Layer 11 of a small transformer language model trained on English Wikipedia (14 layers, counted from 0, width 96).
A neuron's activation on a vector x is GELU(weights . x + bias), where the dot is the dot product.
The model reads these tokens: " Bronze" " |" " T" "ak" "ash" "i" " On" "o" " |" "\n" "|" " Bronze" " |" " Ke" "ik" "o" " T" "an"

The vector x that enters this layer's MLP at each token. A number n stands for (n - 128) times 0.049.
0 " Bronze": 148, 135, 93, 108, 100, 131, 101, 187, 128, 118, 232, 111, 121, 135, 144, 119, 116, 124, 135, 122, 124, 104, 137, 133, 115, 128, 152, 149, 133, 134, 120, 124, 138, 122, 98, 130, 139, 136, 131, 124, 118, 121, 132, 136, 126, 123, 122, 119, 118, 127, 180, 96, 139, 120, 121, 93, 160, 136, 134, 126, 108, 134, 134, 125, 157, 127, 127, 135, 137, 90, 130, 141, 121, 149, 134, 44, 106, 157, 138, 145, 74, 126, 120, 146, 143, 99, 152, 111, 123, 142, 166, 111, 128, 133, 133, 119
1 " |": 123, 123, 138, 116, 133, 144, 97, 249, 149, 156, 198, 127, 127, 123, 123, 121, 140, 134, 95, 125, 143, 138, 127, 140, 122, 114, 133, 126, 119, 118, 119, 116, 119, 154, 81, 147, 94, 138, 133, 144, 118, 121, 132, 141, 128, 129, 128, 111, 127, 104, 116, 95, 123, 131, 106, 103, 141, 114, 118, 113, 145, 143, 132, 149, 107, 132, 117, 130, 133, 101, 139, 143, 111, 127, 149, 111, 113, 122, 126, 164, 113, 133, 121, 145, 139, 130, 104, 103, 105, 121, 117, 132, 146, 127, 107, 135
2 " T": 63, 138, 112, 119, 139, 138, 79, 140, 131, 132, 220, 94, 134, 120, 104, 139, 150, 121, 126, 115, 154, 133, 158, 128, 129, 123, 147, 108, 145, 131, 117, 140, 116, 150, 128, 122, 99, 106, 136, 160, 108, 125, 121, 127, 118, 138, 144, 126, 151, 130, 118, 94, 128, 137, 149, 125, 158, 146, 114, 180, 159, 113, 132, 140, 151, 118, 118, 170, 143, 134, 131, 166, 106, 130, 160, 71, 128, 111, 98, 148, 102, 136, 120, 69, 152, 140, 108, 78, 126, 133, 100, 110, 146, 108, 138, 149
3 "ak": 105, 151, 125, 126, 82, 153, 96, 130, 134, 134, 239, 89, 144, 131, 103, 146, 132, 125, 102, 106, 158, 157, 108, 140, 104, 129, 133, 155, 107, 123, 152, 131, 120, 136, 88, 136, 97, 110, 121, 122, 129, 140, 106, 149, 134, 142, 157, 119, 134, 135, 96, 91, 133, 140, 136, 92, 146, 188, 155, 139, 175, 118, 120, 157, 115, 105, 115, 172, 140, 123, 122, 154, 131, 158, 128, 111, 122, 80, 121, 113, 98, 108, 141, 94, 134, 108, 124, 93, 126, 138, 122, 111, 143, 156, 103, 149
4 "ash": 106, 148, 120, 135, 87, 142, 110, 126, 129, 151, 195, 103, 105, 115, 120, 125, 134, 145, 135, 121, 160, 148, 129, 120, 85, 122, 133, 150, 131, 159, 162, 152, 111, 126, 96, 150, 83, 120, 116, 134, 94, 119, 112, 134, 141, 155, 160, 120, 172, 124, 106, 110, 129, 138, 122, 70, 168, 180, 147, 117, 145, 107, 137, 175, 116, 101, 143, 136, 144, 137, 125, 148, 113, 150, 106, 125, 109, 99, 132, 133, 100, 128, 125, 85, 98, 120, 95, 89, 156, 119, 113, 149, 120, 172, 107, 156
5 "i": 129, 159, 124, 144, 111, 127, 106, 139, 119, 159, 229, 131, 114, 123, 131, 120, 127, 157, 104, 103, 186, 147, 122, 130, 125, 128, 172, 185, 105, 129, 127, 157, 126, 131, 88, 146, 88, 132, 117, 153, 116, 111, 116, 120, 133, 127, 154, 139, 115, 125, 83, 92, 123, 141, 133, 91, 151, 161, 126, 152, 145, 114, 122, 156, 115, 92, 99, 129, 161, 175, 151, 121, 130, 128, 134, 118, 105, 90, 133, 131, 119, 150, 117, 92, 140, 115, 111, 97, 137, 130, 103, 92, 115, 157, 80, 144
6 " On": 122, 131, 134, 105, 87, 137, 107, 141, 110, 138, 203, 123, 134, 132, 138, 142, 128, 159, 119, 120, 199, 125, 141, 136, 113, 135, 108, 158, 144, 115, 131, 158, 132, 136, 85, 123, 93, 100, 126, 138, 106, 86, 119, 78, 139, 143, 145, 126, 161, 97, 89, 88, 150, 135, 97, 100, 142, 140, 140, 164, 129, 165, 131, 124, 158, 145, 120, 157, 135, 156, 144, 130, 105, 146, 133, 109, 93, 135, 168, 115, 68, 106, 124, 111, 125, 174, 110, 119, 128, 124, 151, 172, 102, 119, 92, 148
7 "o": 141, 152, 150, 115, 103, 125, 128, 141, 120, 124, 217, 104, 111, 150, 123, 104, 124, 149, 95, 123, 178, 156, 129, 124, 128, 130, 135, 174, 101, 139, 119, 196, 114, 112, 105, 149, 102, 145, 133, 148, 106, 81, 84, 108, 147, 140, 126, 131, 169, 114, 105, 132, 142, 135, 115, 106, 144, 113, 131, 137, 129, 155, 139, 161, 110, 133, 105, 132, 153, 146, 126, 108, 114, 129, 143, 102, 76, 113, 160, 137, 103, 130, 141, 77, 138, 166, 151, 107, 130, 106, 105, 145, 110, 137, 79, 135
8 " |": 139, 128, 133, 107, 113, 134, 90, 236, 154, 143, 176, 120, 116, 110, 107, 123, 142, 146, 93, 119, 164, 139, 135, 144, 121, 116, 132, 125, 121, 107, 128, 129, 135, 145, 83, 155, 102, 131, 140, 161, 107, 116, 109, 136, 143, 142, 143, 118, 150, 90, 97, 103, 132, 127, 105, 122, 154, 94, 112, 113, 138, 161, 147, 157, 107, 143, 107, 124, 140, 120, 142, 118, 119, 125, 142, 116, 101, 122, 130, 160, 113, 136, 133, 131, 141, 141, 122, 112, 111, 114, 110, 140, 118, 115, 97, 136
9 "\n": 111, 125, 123, 86, 115, 116, 93, 217, 115, 139, 145, 112, 145, 147, 117, 117, 126, 122, 92, 138, 126, 141, 114, 145, 123, 132, 96, 139, 115, 134, 116, 148, 136, 121, 121, 138, 119, 125, 119, 158, 138, 103, 118, 125, 146, 156, 147, 132, 147, 102, 103, 137, 139, 122, 118, 111, 131, 120, 146, 135, 118, 133, 109, 166, 106, 114, 139, 146, 151, 155, 132, 109, 117, 141, 144, 53, 126, 130, 129, 166, 127, 151, 149, 145, 148, 136, 102, 114, 93, 118, 104, 109, 142, 113, 103, 171
10 "|": 104, 119, 123, 92, 107, 152, 112, 233, 129, 125, 207, 115, 121, 138, 150, 123, 144, 122, 93, 133, 141, 116, 130, 129, 133, 120, 115, 132, 136, 112, 121, 152, 134, 137, 93, 142, 109, 167, 136, 152, 145, 141, 128, 133, 144, 122, 125, 108, 150, 104, 125, 120, 130, 139, 111, 117, 131, 115, 103, 138, 144, 148, 147, 128, 102, 132, 135, 110, 121, 120, 136, 147, 136, 141, 137, 113, 112, 91, 136, 156, 59, 124, 133, 128, 128, 162, 97, 105, 117, 117, 124, 98, 143, 123, 90, 133
11 " Bronze": 86, 135, 109, 117, 150, 127, 70, 171, 140, 162, 159, 118, 145, 123, 86, 109, 153, 128, 124, 123, 129, 111, 132, 128, 99, 122, 107, 159, 160, 154, 125, 182, 138, 114, 100, 172, 112, 108, 112, 152, 82, 142, 145, 161, 121, 165, 126, 148, 137, 172, 112, 138, 136, 124, 119, 124, 102, 150, 118, 169, 130, 121, 145, 131, 151, 97, 107, 146, 120, 131, 100, 135, 103, 135, 146, 121, 117, 108, 97, 159, 80, 116, 129, 106, 152, 105, 75, 108, 139, 134, 128, 141, 161, 135, 111, 136
12 " |": 116, 125, 138, 123, 148, 152, 100, 235, 160, 138, 192, 122, 127, 117, 108, 132, 145, 136, 81, 135, 161, 156, 130, 151, 114, 122, 144, 152, 120, 125, 128, 141, 117, 153, 77, 159, 90, 137, 133, 150, 115, 132, 144, 119, 130, 157, 118, 121, 131, 119, 123, 100, 124, 132, 107, 117, 130, 140, 101, 117, 165, 119, 138, 127, 115, 130, 103, 133, 108, 95, 129, 150, 111, 121, 137, 124, 118, 94, 115, 149, 96, 121, 130, 126, 124, 125, 114, 102, 119, 138, 101, 119, 143, 120, 110, 121
13 " Ke": 123, 111, 114, 102, 99, 159, 104, 133, 132, 146, 221, 111, 117, 130, 126, 150, 134, 127, 107, 111, 168, 160, 98, 124, 132, 147, 143, 141, 81, 122, 138, 149, 145, 119, 121, 148, 115, 110, 137, 132, 121, 113, 138, 143, 140, 128, 155, 129, 124, 113, 113, 110, 141, 154, 130, 105, 168, 132, 131, 179, 166, 157, 116, 138, 155, 95, 99, 149, 99, 132, 131, 184, 73, 148, 132, 93, 110, 130, 94, 105, 82, 124, 121, 80, 119, 144, 130, 112, 124, 113, 116, 141, 171, 125, 90, 153
14 "ik": 117, 127, 137, 119, 118, 108, 115, 133, 140, 128, 214, 82, 108, 131, 148, 107, 125, 150, 110, 100, 157, 130, 98, 135, 83, 125, 132, 143, 70, 120, 144, 128, 111, 123, 85, 156, 131, 160, 115, 154, 141, 118, 127, 170, 134, 154, 164, 130, 138, 77, 98, 132, 132, 154, 147, 90, 163, 130, 143, 155, 146, 111, 115, 155, 119, 102, 128, 138, 165, 133, 135, 144, 126, 142, 134, 125, 118, 113, 151, 107, 98, 140, 113, 69, 122, 155, 110, 81, 145, 108, 114, 147, 135, 157, 110, 152
15 "o": 133, 132, 147, 137, 121, 106, 140, 148, 113, 140, 220, 124, 122, 141, 136, 93, 118, 156, 106, 104, 170, 130, 133, 135, 114, 98, 120, 166, 105, 149, 123, 178, 111, 148, 64, 120, 97, 155, 127, 141, 121, 96, 123, 117, 128, 122, 133, 136, 130, 122, 114, 123, 142, 140, 114, 94, 153, 152, 143, 161, 146, 118, 108, 150, 109, 104, 107, 132, 182, 162, 140, 138, 109, 127, 134, 109, 90, 108, 150, 140, 114, 145, 130, 70, 119, 157, 112, 87, 147, 100, 113, 140, 121, 168, 94, 138
16 " T": 95, 139, 123, 112, 144, 114, 78, 134, 124, 147, 215, 106, 127, 115, 115, 140, 142, 133, 116, 107, 187, 128, 160, 131, 119, 111, 139, 112, 133, 115, 125, 136, 128, 147, 99, 108, 80, 106, 148, 168, 112, 116, 139, 109, 120, 120, 133, 135, 163, 119, 105, 107, 142, 139, 152, 114, 162, 130, 134, 160, 149, 126, 135, 141, 146, 112, 123, 160, 173, 161, 137, 158, 116, 127, 158, 80, 124, 107, 106, 140, 109, 135, 111, 58, 149, 141, 106, 87, 148, 122, 99, 124, 121, 113, 132, 159
17 "an": 129, 142, 143, 129, 82, 127, 100, 138, 117, 146, 231, 128, 128, 120, 89, 154, 145, 127, 73, 133, 202, 156, 133, 119, 101, 136, 126, 152, 140, 116, 140, 167, 132, 135, 79, 120, 106, 110, 135, 113, 107, 115, 117, 111, 115, 123, 167, 129, 148, 121, 109, 92, 148, 147, 127, 108, 147, 157, 142, 139, 143, 130, 116, 153, 90, 92, 120, 171, 162, 144, 127, 153, 126, 131, 126, 103, 115, 88, 114, 123, 83, 142, 146, 74, 130, 143, 127, 102, 129, 131, 150, 118, 119, 159, 110, 134

Each question shows the input weights of one neuron of the MLP. A number n stands for (n - 128) times 0.0046.

n228 (bias -0.053): 133, 115, 151, 165, 170, 89, 132, 123, 134, 112, 119, 130, 157, 109, 141, 130, 149, 115, 129, 159, 128, 148, 129, 116, 114, 142, 135, 127, 163, 126, 124, 108, 89, 147, 128, 128, 112, 132, 188, 122, 144, 26, 130, 170, 107, 82, 109, 135, 122, 122, 147, 112, 116, 130, 159, 135, 135, 66, 86, 131, 117, 159, 160, 91, 120, 129, 163, 168, 52, 87, 121, 124, 124, 115, 205, 147, 112, 166, 166, 140, 121, 84, 101, 140, 79, 110, 125, 130, 109, 153, 137, 168, 144, 112, 127, 107
On which two tokens does it fire most, strongest first? 1 " |", 12 " |"

n21 (bias -0.019): 136, 157, 118, 129, 121, 135, 138, 103, 134, 136, 149, 150, 133, 157, 132, 106, 103, 121, 106, 148, 132, 139, 144, 143, 105, 125, 124, 156, 124, 108, 132, 109, 112, 135, 163, 85, 97, 126, 73, 141, 157, 86, 148, 143, 138, 111, 124, 107, 105, 143, 107, 159, 114, 131, 122, 142, 126, 123, 144, 107, 128, 129, 132, 137, 142, 128, 99, 120, 132, 94, 113, 159, 148, 118, 108, 137, 112, 107, 106, 105, 141, 170, 105, 138, 119, 160, 104, 120, 146, 135, 135, 111, 121, 162, 125, 147
On which token does it fire most? 5 "i"

n264 (bias -0.055): 136, 134, 156, 150, 81, 133, 113, 109, 131, 129, 139, 141, 144, 140, 146, 133, 132, 112, 107, 92, 118, 110, 123, 144, 133, 150, 97, 94, 110, 136, 178, 148, 105, 170, 116, 127, 175, 111, 147, 131, 102, 104, 168, 105, 107, 121, 101, 71, 118, 144, 95, 143, 115, 128, 191, 166, 126, 87, 87, 146, 107, 145, 137, 142, 137, 116, 161, 156, 146, 127, 90, 125, 82, 117, 154, 143, 167, 117, 123, 82, 127, 129, 100, 129, 151, 99, 148, 146, 143, 158, 146, 154, 98, 138, 143, 129
On which token does it fire most? 16 " T"

n124 (bias -0.044): 129, 161, 146, 142, 167, 131, 92, 144, 128, 122, 128, 137, 143, 134, 165, 123, 120, 138, 158, 110, 119, 126, 150, 186, 99, 110, 131, 98, 97, 137, 118, 92, 114, 183, 127, 144, 88, 125, 107, 142, 123, 145, 138, 164, 143, 139, 134, 110, 109, 138, 120, 135, 105, 96, 156, 151, 124, 95, 148, 131, 106, 111, 111, 126, 120, 123, 124, 140, 118, 96, 125, 116, 129, 123, 127, 110, 118, 147, 144, 135, 140, 117, 113, 147, 136, 107, 105, 127, 97, 154, 148, 125, 105, 103, 141, 112
On which token does it fire most, and how strongly? 1 " |", at about 1.5

n176 (bias -0.035): 112, 140, 134, 135, 108, 133, 174, 112, 128, 120, 107, 142, 94, 83, 157, 156, 106, 100, 134, 139, 138, 164, 143, 109, 143, 66, 169, 119, 141, 134, 137, 141, 106, 152, 94, 88, 170, 164, 154, 100, 154, 132, 153, 127, 160, 147, 123, 126, 74, 118, 108, 136, 74, 140, 154, 144, 78, 80, 124, 156, 132, 118, 122, 130, 160, 103, 142, 121, 162, 165, 153, 102, 121, 155, 138, 143, 146, 115, 125, 107, 153, 137, 161, 133, 130, 128, 136, 98, 149, 122, 131, 121, 119, 123, 93, 132
On which two tokens does it fire most, strongest first? 5 "i", 15 "o"

n298 (bias -0.008): 180, 129, 111, 172, 113, 107, 146, 112, 131, 138, 136, 150, 102, 105, 129, 166, 104, 129, 130, 134, 128, 142, 133, 104, 101, 96, 131, 165, 137, 112, 135, 122, 145, 108, 120, 101, 148, 131, 150, 118, 102, 123, 136, 110, 144, 111, 102, 168, 138, 125, 119, 149, 125, 161, 143, 136, 98, 142, 124, 110, 123, 97, 178, 113, 142, 99, 100, 108, 128, 132, 108, 165, 166, 132, 121, 128, 146, 152, 97, 71, 142, 165, 130, 122, 117, 117, 129, 133, 147, 98, 126, 137, 92, 124, 135, 148
On which three tokens does it fire most, strongest first? 17 "an", 5 "i", 4 "ash"

n72 (bias -0.049): 115, 129, 122, 134, 152, 131, 145, 122, 124, 122, 131, 124, 164, 130, 98, 109, 143, 118, 122, 164, 99, 104, 129, 143, 111, 128, 123, 116, 170, 136, 121, 118, 121, 164, 156, 145, 108, 107, 104, 121, 170, 103, 109, 123, 127, 95, 143, 110, 142, 123, 147, 147, 128, 121, 146, 125, 109, 134, 101, 131, 132, 97, 157, 120, 105, 127, 124, 83, 147, 133, 97, 128, 133, 94, 133, 145, 149, 112, 134, 101, 98, 175, 141, 124, 85, 164, 106, 132, 142, 152, 171, 143, 151, 141, 99, 117
On which token does it fire most? 10 "|"

n6 (bias -0.028): 137, 116, 141, 133, 164, 165, 165, 112, 95, 90, 125, 141, 146, 190, 138, 128, 102, 94, 155, 172, 113, 159, 105, 160, 134, 123, 162, 132, 125, 135, 127, 167, 145, 107, 140, 138, 153, 152, 129, 92, 138, 115, 117, 107, 146, 128, 133, 137, 122, 131, 106, 129, 129, 136, 124, 138, 126, 81, 109, 136, 131, 131, 91, 99, 142, 89, 150, 116, 117, 118, 103, 136, 113, 152, 128, 120, 123, 116, 146, 128, 128, 98, 142, 123, 100, 123, 139, 113, 131, 152, 124, 104, 135, 120, 129, 150
On which token does it fire most? 13 " Ke"

n257 (bias -0.022): 149, 137, 127, 145, 139, 144, 131, 110, 132, 144, 122, 71, 113, 169, 166, 103, 139, 93, 125, 152, 121, 100, 160, 129, 114, 96, 163, 154, 181, 126, 103, 108, 96, 142, 149, 138, 110, 141, 125, 123, 152, 98, 147, 141, 97, 132, 138, 78, 108, 118, 120, 140, 155, 125, 92, 116, 124, 155, 120, 99, 158, 109, 69, 136, 164, 80, 127, 163, 143, 103, 111, 124, 142, 144, 100, 154, 98, 154, 114, 90, 130, 88, 107, 124, 151, 129, 149, 118, 145, 130, 142, 137, 159, 166, 84, 105
On which token does it fire most, and how strongly? 3 "ak", at about 1.1

n254 (bias -0.055): 135, 83, 126, 125, 122, 138, 107, 141, 141, 117, 117, 125, 153, 157, 122, 116, 120, 76, 129, 117, 123, 125, 118, 185, 116, 114, 137, 147, 110, 146, 141, 150, 137, 148, 140, 139, 152, 102, 107, 117, 109, 112, 159, 143, 110, 138, 122, 92, 131, 147, 151, 116, 111, 145, 147, 143, 142, 120, 127, 115, 95, 103, 110, 142, 133, 118, 158, 99, 122, 131, 125, 108, 124, 105, 95, 100, 129, 126, 90, 161, 157, 191, 128, 152, 130, 112, 153, 160, 114, 145, 137, 88, 106, 149, 141, 97
On which two tokens does it fire most, strongest first? 0 " Bronze", 9 "\n"

n336 (bias -0.043): 92, 134, 147, 121, 160, 111, 157, 129, 145, 111, 104, 131, 125, 157, 154, 162, 101, 137, 85, 117, 97, 140, 110, 96, 160, 129, 146, 135, 125, 124, 114, 106, 119, 144, 108, 131, 129, 137, 141, 122, 163, 126, 120, 149, 173, 145, 155, 153, 94, 103, 131, 151, 133, 145, 127, 141, 129, 73, 141, 140, 136, 101, 86, 145, 131, 107, 132, 108, 132, 131, 129, 116, 106, 136, 118, 139, 146, 122, 121, 120, 136, 185, 100, 141, 157, 146, 152, 117, 90, 113, 118, 169, 127, 142, 70, 113
On which token does it fire most, and how strongly? 14 "ik", at about 1.5

n15 (bias -0.097): 148, 101, 160, 129, 151, 168, 121, 121, 107, 98, 102, 86, 137, 127, 132, 131, 88, 115, 107, 120, 155, 119, 160, 166, 138, 64, 152, 99, 150, 172, 140, 108, 135, 178, 133, 141, 100, 172, 90, 144, 131, 84, 197, 56, 134, 134, 115, 136, 142, 127, 135, 132, 116, 154, 147, 147, 97, 133, 99, 113, 126, 141, 114, 68, 172, 96, 133, 108, 75, 158, 143, 122, 140, 145, 152, 137, 146, 104, 160, 143, 148, 172, 104, 117, 113, 116, 106, 142, 125, 130, 124, 118, 141, 92, 151, 137
On which token does it fire most, and how strongly? 12 " |", at about 0.48

n64 (bias -0.043): 193, 105, 146, 163, 151, 140, 128, 154, 122, 128, 128, 151, 148, 146, 100, 145, 159, 123, 115, 120, 127, 131, 127, 125, 166, 152, 137, 132, 147, 123, 126, 137, 136, 155, 147, 110, 99, 142, 137, 110, 155, 108, 127, 127, 89, 88, 130, 118, 93, 150, 131, 134, 101, 131, 133, 140, 71, 103, 100, 138, 124, 132, 149, 86, 100, 126, 142, 103, 108, 134, 137, 126, 138, 86, 156, 112, 143, 133, 106, 96, 117, 111, 172, 120, 133, 126, 137, 117, 128, 107, 151, 114, 131, 97, 132, 147
On which two tokens does it fire most, strongest first? 10 "|", 12 " |"

n347 (bias -0.071): 198, 132, 201, 133, 138, 136, 145, 85, 96, 126, 122, 159, 146, 156, 139, 170, 175, 139, 153, 160, 124, 128, 146, 115, 108, 143, 99, 101, 123, 109, 185, 135, 121, 177, 140, 125, 119, 89, 112, 60, 129, 146, 148, 75, 110, 101, 120, 75, 106, 134, 141, 120, 155, 127, 127, 150, 104, 152, 115, 167, 140, 84, 120, 140, 149, 94, 134, 138, 134, 101, 111, 118, 113, 136, 154, 131, 123, 146, 74, 77, 143, 116, 147, 94, 90, 115, 132, 136, 99, 159, 151, 180, 105, 135, 175, 130
On which token does it fire most? 17 "an"

n101 (bias -0.030): 116, 145, 141, 168, 157, 129, 127, 110, 98, 102, 126, 129, 148, 105, 111, 139, 102, 113, 118, 154, 132, 141, 155, 109, 115, 154, 171, 100, 154, 112, 120, 148, 119, 127, 91, 109, 107, 140, 107, 128, 187, 126, 119, 149, 165, 158, 157, 116, 115, 121, 144, 130, 100, 133, 181, 140, 127, 143, 103, 121, 124, 115, 103, 134, 108, 112, 128, 121, 118, 123, 134, 125, 149, 100, 179, 154, 124, 127, 120, 124, 145, 107, 114, 91, 117, 147, 126, 129, 85, 143, 148, 129, 122, 151, 122, 149
On which token does it fire most? 17 "an"

n16 (bias -0.018): 119, 134, 101, 108, 177, 154, 131, 112, 72, 100, 119, 140, 95, 144, 148, 131, 116, 164, 129, 119, 130, 127, 124, 141, 109, 133, 112, 148, 110, 171, 160, 168, 111, 116, 141, 118, 150, 151, 141, 145, 130, 107, 103, 121, 109, 125, 102, 91, 131, 129, 109, 136, 78, 116, 124, 142, 133, 167, 137, 144, 179, 160, 115, 157, 113, 125, 146, 143, 136, 134, 126, 101, 121, 121, 134, 157, 117, 134, 122, 136, 140, 125, 114, 116, 71, 135, 144, 164, 110, 122, 143, 125, 115, 134, 129, 116
On which three tokens does it fire most, strongest first? 7 "o", 15 "o", 4 "ash"

n268 (bias -0.069): 111, 133, 137, 108, 117, 106, 163, 112, 104, 107, 102, 86, 137, 166, 181, 154, 158, 101, 151, 106, 145, 106, 144, 124, 178, 133, 108, 139, 138, 144, 96, 124, 154, 151, 176, 114, 106, 164, 189, 82, 171, 150, 166, 83, 143, 103, 102, 103, 95, 135, 134, 155, 156, 108, 134, 167, 162, 99, 101, 111, 129, 89, 124, 103, 166, 137, 150, 123, 114, 100, 194, 123, 157, 146, 145, 139, 114, 120, 111, 123, 122, 115, 139, 155, 132, 147, 115, 150, 89, 151, 117, 94, 75, 79, 120, 116
On which token does it fire most, and how strongly? 10 "|", at about 0.18

n239 (bias -0.034): 132, 104, 150, 118, 129, 159, 151, 130, 103, 118, 116, 118, 121, 152, 135, 133, 108, 106, 109, 100, 117, 155, 107, 166, 124, 138, 134, 159, 139, 110, 130, 175, 125, 136, 123, 133, 134, 183, 141, 121, 166, 117, 109, 107, 118, 114, 146, 121, 130, 120, 116, 153, 139, 169, 162, 149, 97, 133, 112, 142, 103, 108, 105, 163, 144, 118, 142, 125, 86, 111, 142, 119, 103, 96, 147, 137, 97, 129, 107, 129, 168, 111, 152, 127, 157, 135, 166, 144, 88, 109, 144, 70, 72, 126, 149, 124
On which token does it fire most? 7 "o"

n157 (bias -0.081): 134, 154, 131, 138, 138, 155, 137, 124, 102, 143, 139, 160, 146, 117, 118, 140, 143, 121, 135, 148, 120, 133, 142, 135, 104, 95, 181, 122, 133, 176, 139, 113, 152, 167, 112, 120, 102, 118, 99, 130, 132, 125, 126, 128, 100, 139, 128, 96, 111, 133, 153, 121, 149, 154, 120, 104, 128, 142, 122, 142, 119, 84, 133, 127, 129, 103, 100, 116, 140, 124, 131, 106, 147, 120, 135, 131, 127, 125, 99, 109, 136, 142, 105, 115, 125, 103, 101, 124, 134, 163, 132, 115, 128, 159, 130, 112
On which token does it fire most, and how strongly? 5 "i", at about 2.2

n121 (bias -0.041): 130, 92, 130, 139, 133, 124, 138, 174, 130, 137, 120, 107, 136, 129, 124, 113, 120, 109, 129, 156, 116, 121, 156, 142, 130, 138, 144, 144, 140, 116, 106, 112, 148, 131, 124, 133, 102, 135, 132, 136, 119, 102, 118, 165, 134, 104, 123, 96, 119, 144, 131, 107, 138, 132, 94, 135, 152, 129, 107, 113, 114, 100, 114, 134, 141, 133, 126, 146, 130, 105, 126, 134, 126, 121, 144, 119, 109, 145, 129, 121, 154, 164, 120, 149, 122, 104, 132, 125, 113, 111, 125, 113, 137, 106, 131, 114
On which token does it fire most? 1 " |"

n250 (bias -0.049): 145, 109, 145, 143, 115, 103, 113, 136, 123, 138, 120, 110, 142, 124, 134, 139, 142, 109, 124, 140, 128, 112, 159, 132, 110, 157, 135, 111, 172, 95, 108, 138, 114, 147, 111, 118, 100, 162, 134, 110, 134, 122, 134, 151, 129, 100, 132, 107, 120, 128, 122, 130, 137, 126, 111, 135, 95, 136, 118, 136, 118, 134, 126, 117, 128, 150, 137, 134, 107, 149, 135, 124, 148, 124, 136, 129, 134, 136, 146, 156, 109, 133, 135, 131, 108, 133, 141, 126, 124, 163, 144, 148, 103, 112, 120, 135
On which two tokens does it fire most, strongest first? 6 " On", 10 "|"

n62 (bias -0.088): 171, 142, 132, 158, 152, 107, 154, 116, 91, 119, 132, 137, 131, 118, 153, 153, 96, 116, 131, 163, 107, 78, 166, 156, 125, 121, 113, 114, 117, 81, 169, 121, 154, 176, 160, 127, 92, 104, 143, 141, 173, 153, 117, 108, 166, 94, 103, 114, 120, 118, 146, 131, 148, 112, 153, 180, 138, 129, 95, 117, 128, 96, 138, 119, 143, 99, 129, 141, 116, 151, 149, 128, 153, 63, 191, 114, 155, 116, 110, 113, 133, 125, 117, 106, 133, 129, 123, 108, 102, 99, 154, 123, 112, 80, 140, 151
On which two tokens does it fire most, strongest first? 16 " T", 2 " T"

n278 (bias -0.035): 109, 162, 143, 132, 118, 133, 188, 120, 103, 133, 119, 132, 143, 150, 101, 124, 108, 122, 139, 124, 121, 147, 126, 129, 145, 136, 85, 118, 161, 126, 138, 93, 96, 143, 145, 107, 113, 132, 120, 132, 137, 149, 115, 100, 145, 114, 142, 133, 116, 120, 118, 169, 140, 125, 112, 146, 202, 135, 100, 100, 143, 116, 79, 162, 131, 84, 116, 90, 99, 121, 158, 126, 137, 124, 134, 131, 155, 166, 76, 153, 155, 110, 139, 106, 147, 159, 123, 136, 109, 126, 159, 115, 103, 94, 114, 145
On which token does it fire most, and how strongly? 9 "\n", at about 0.13

n311 (bias -0.087): 156, 160, 136, 125, 140, 100, 151, 128, 120, 120, 115, 136, 136, 94, 138, 126, 133, 137, 91, 160, 105, 107, 138, 117, 88, 168, 106, 114, 121, 101, 165, 131, 134, 152, 125, 89, 110, 132, 125, 136, 157, 105, 151, 145, 170, 102, 137, 106, 129, 124, 127, 146, 136, 111, 160, 140, 156, 106, 148, 116, 82, 124, 118, 100, 111, 114, 129, 102, 153, 139, 123, 110, 110, 133, 155, 143, 121, 125, 105, 92, 113, 168, 107, 129, 155, 141, 127, 138, 172, 140, 161, 148, 145, 155, 121, 127
On which token does it fire most, and how strongly? 14 "ik", at about 0.53

n105 (bias -0.104): 150, 100, 153, 136, 153, 162, 115, 110, 126, 92, 107, 99, 92, 124, 135, 142, 124, 95, 179, 114, 115, 164, 164, 117, 165, 153, 152, 116, 71, 120, 150, 139, 140, 160, 168, 119, 100, 160, 161, 161, 166, 127, 108, 125, 109, 116, 136, 101, 100, 171, 137, 125, 63, 145, 128, 155, 139, 137, 103, 128, 126, 115, 111, 127, 166, 155, 127, 122, 110, 118, 146, 129, 127, 136, 156, 146, 135, 154, 85, 146, 126, 137, 73, 151, 103, 87, 175, 114, 108, 134, 105, 128, 118, 99, 91, 120
On which token does it fire most? 13 " Ke"

n233 (bias -0.028): 162, 112, 160, 134, 123, 143, 129, 132, 102, 150, 123, 110, 102, 127, 122, 136, 98, 137, 155, 160, 112, 163, 109, 96, 127, 118, 160, 101, 149, 108, 62, 120, 123, 166, 117, 172, 107, 140, 139, 116, 129, 129, 173, 116, 102, 95, 127, 125, 108, 113, 103, 115, 104, 150, 168, 149, 155, 129, 160, 122, 91, 166, 133, 152, 122, 151, 127, 129, 117, 106, 119, 121, 141, 114, 95, 141, 97, 158, 146, 129, 122, 124, 108, 123, 148, 89, 146, 113, 133, 155, 139, 154, 117, 95, 144, 154
On which token does it fire most, and how strongly? 1 " |", at about 0.47

n155 (bias -0.072): 69, 169, 105, 171, 163, 160, 166, 94, 118, 119, 117, 149, 131, 112, 119, 133, 87, 80, 138, 158, 100, 118, 118, 107, 130, 126, 156, 111, 133, 161, 97, 166, 92, 107, 139, 119, 174, 170, 124, 127, 153, 145, 126, 143, 73, 153, 130, 126, 142, 132, 124, 135, 102, 150, 143, 74, 124, 125, 103, 141, 132, 102, 102, 165, 127, 122, 139, 129, 107, 151, 130, 122, 120, 150, 144, 162, 141, 154, 92, 132, 141, 118, 102, 127, 86, 84, 113, 127, 126, 156, 123, 149, 169, 107, 144, 138
On which token does it fire most, and how strongly? 11 " Bronze", at about 0.31

n202 (bias -0.084): 137, 129, 112, 136, 130, 93, 135, 116, 138, 140, 132, 132, 131, 127, 143, 124, 113, 140, 129, 99, 124, 99, 138, 120, 116, 110, 131, 109, 138, 117, 157, 116, 147, 111, 108, 83, 118, 146, 122, 104, 135, 107, 187, 142, 141, 113, 97, 130, 105, 151, 138, 114, 173, 135, 115, 136, 138, 121, 125, 132, 147, 128, 156, 121, 136, 113, 126, 98, 167, 149, 150, 121, 126, 103, 114, 121, 130, 145, 143, 126, 140, 165, 127, 120, 135, 143, 129, 155, 121, 109, 157, 130, 106, 116, 161, 167
On which three tokens does it fire most, strongest first? 15 "o", 16 " T", 0 " Bronze"

n140 (bias 0.045): 98, 122, 155, 125, 119, 157, 150, 132, 129, 142, 132, 144, 124, 128, 94, 119, 130, 131, 121, 83, 138, 139, 104, 128, 100, 112, 123, 117, 134, 112, 116, 118, 137, 106, 161, 146, 126, 123, 126, 146, 119, 138, 116, 118, 139, 134, 140, 119, 99, 134, 105, 140, 125, 116, 153, 139, 138, 129, 143, 107, 118, 132, 117, 146, 119, 139, 114, 118, 131, 124, 135, 106, 128, 120, 132, 156, 146, 122, 113, 102, 150, 155, 114, 119, 111, 131, 126, 137, 127, 130, 135, 161, 114, 125, 129, 132
On which three tokens does it fire most, strongest first? 14 "ik", 8 " |", 4 "ash"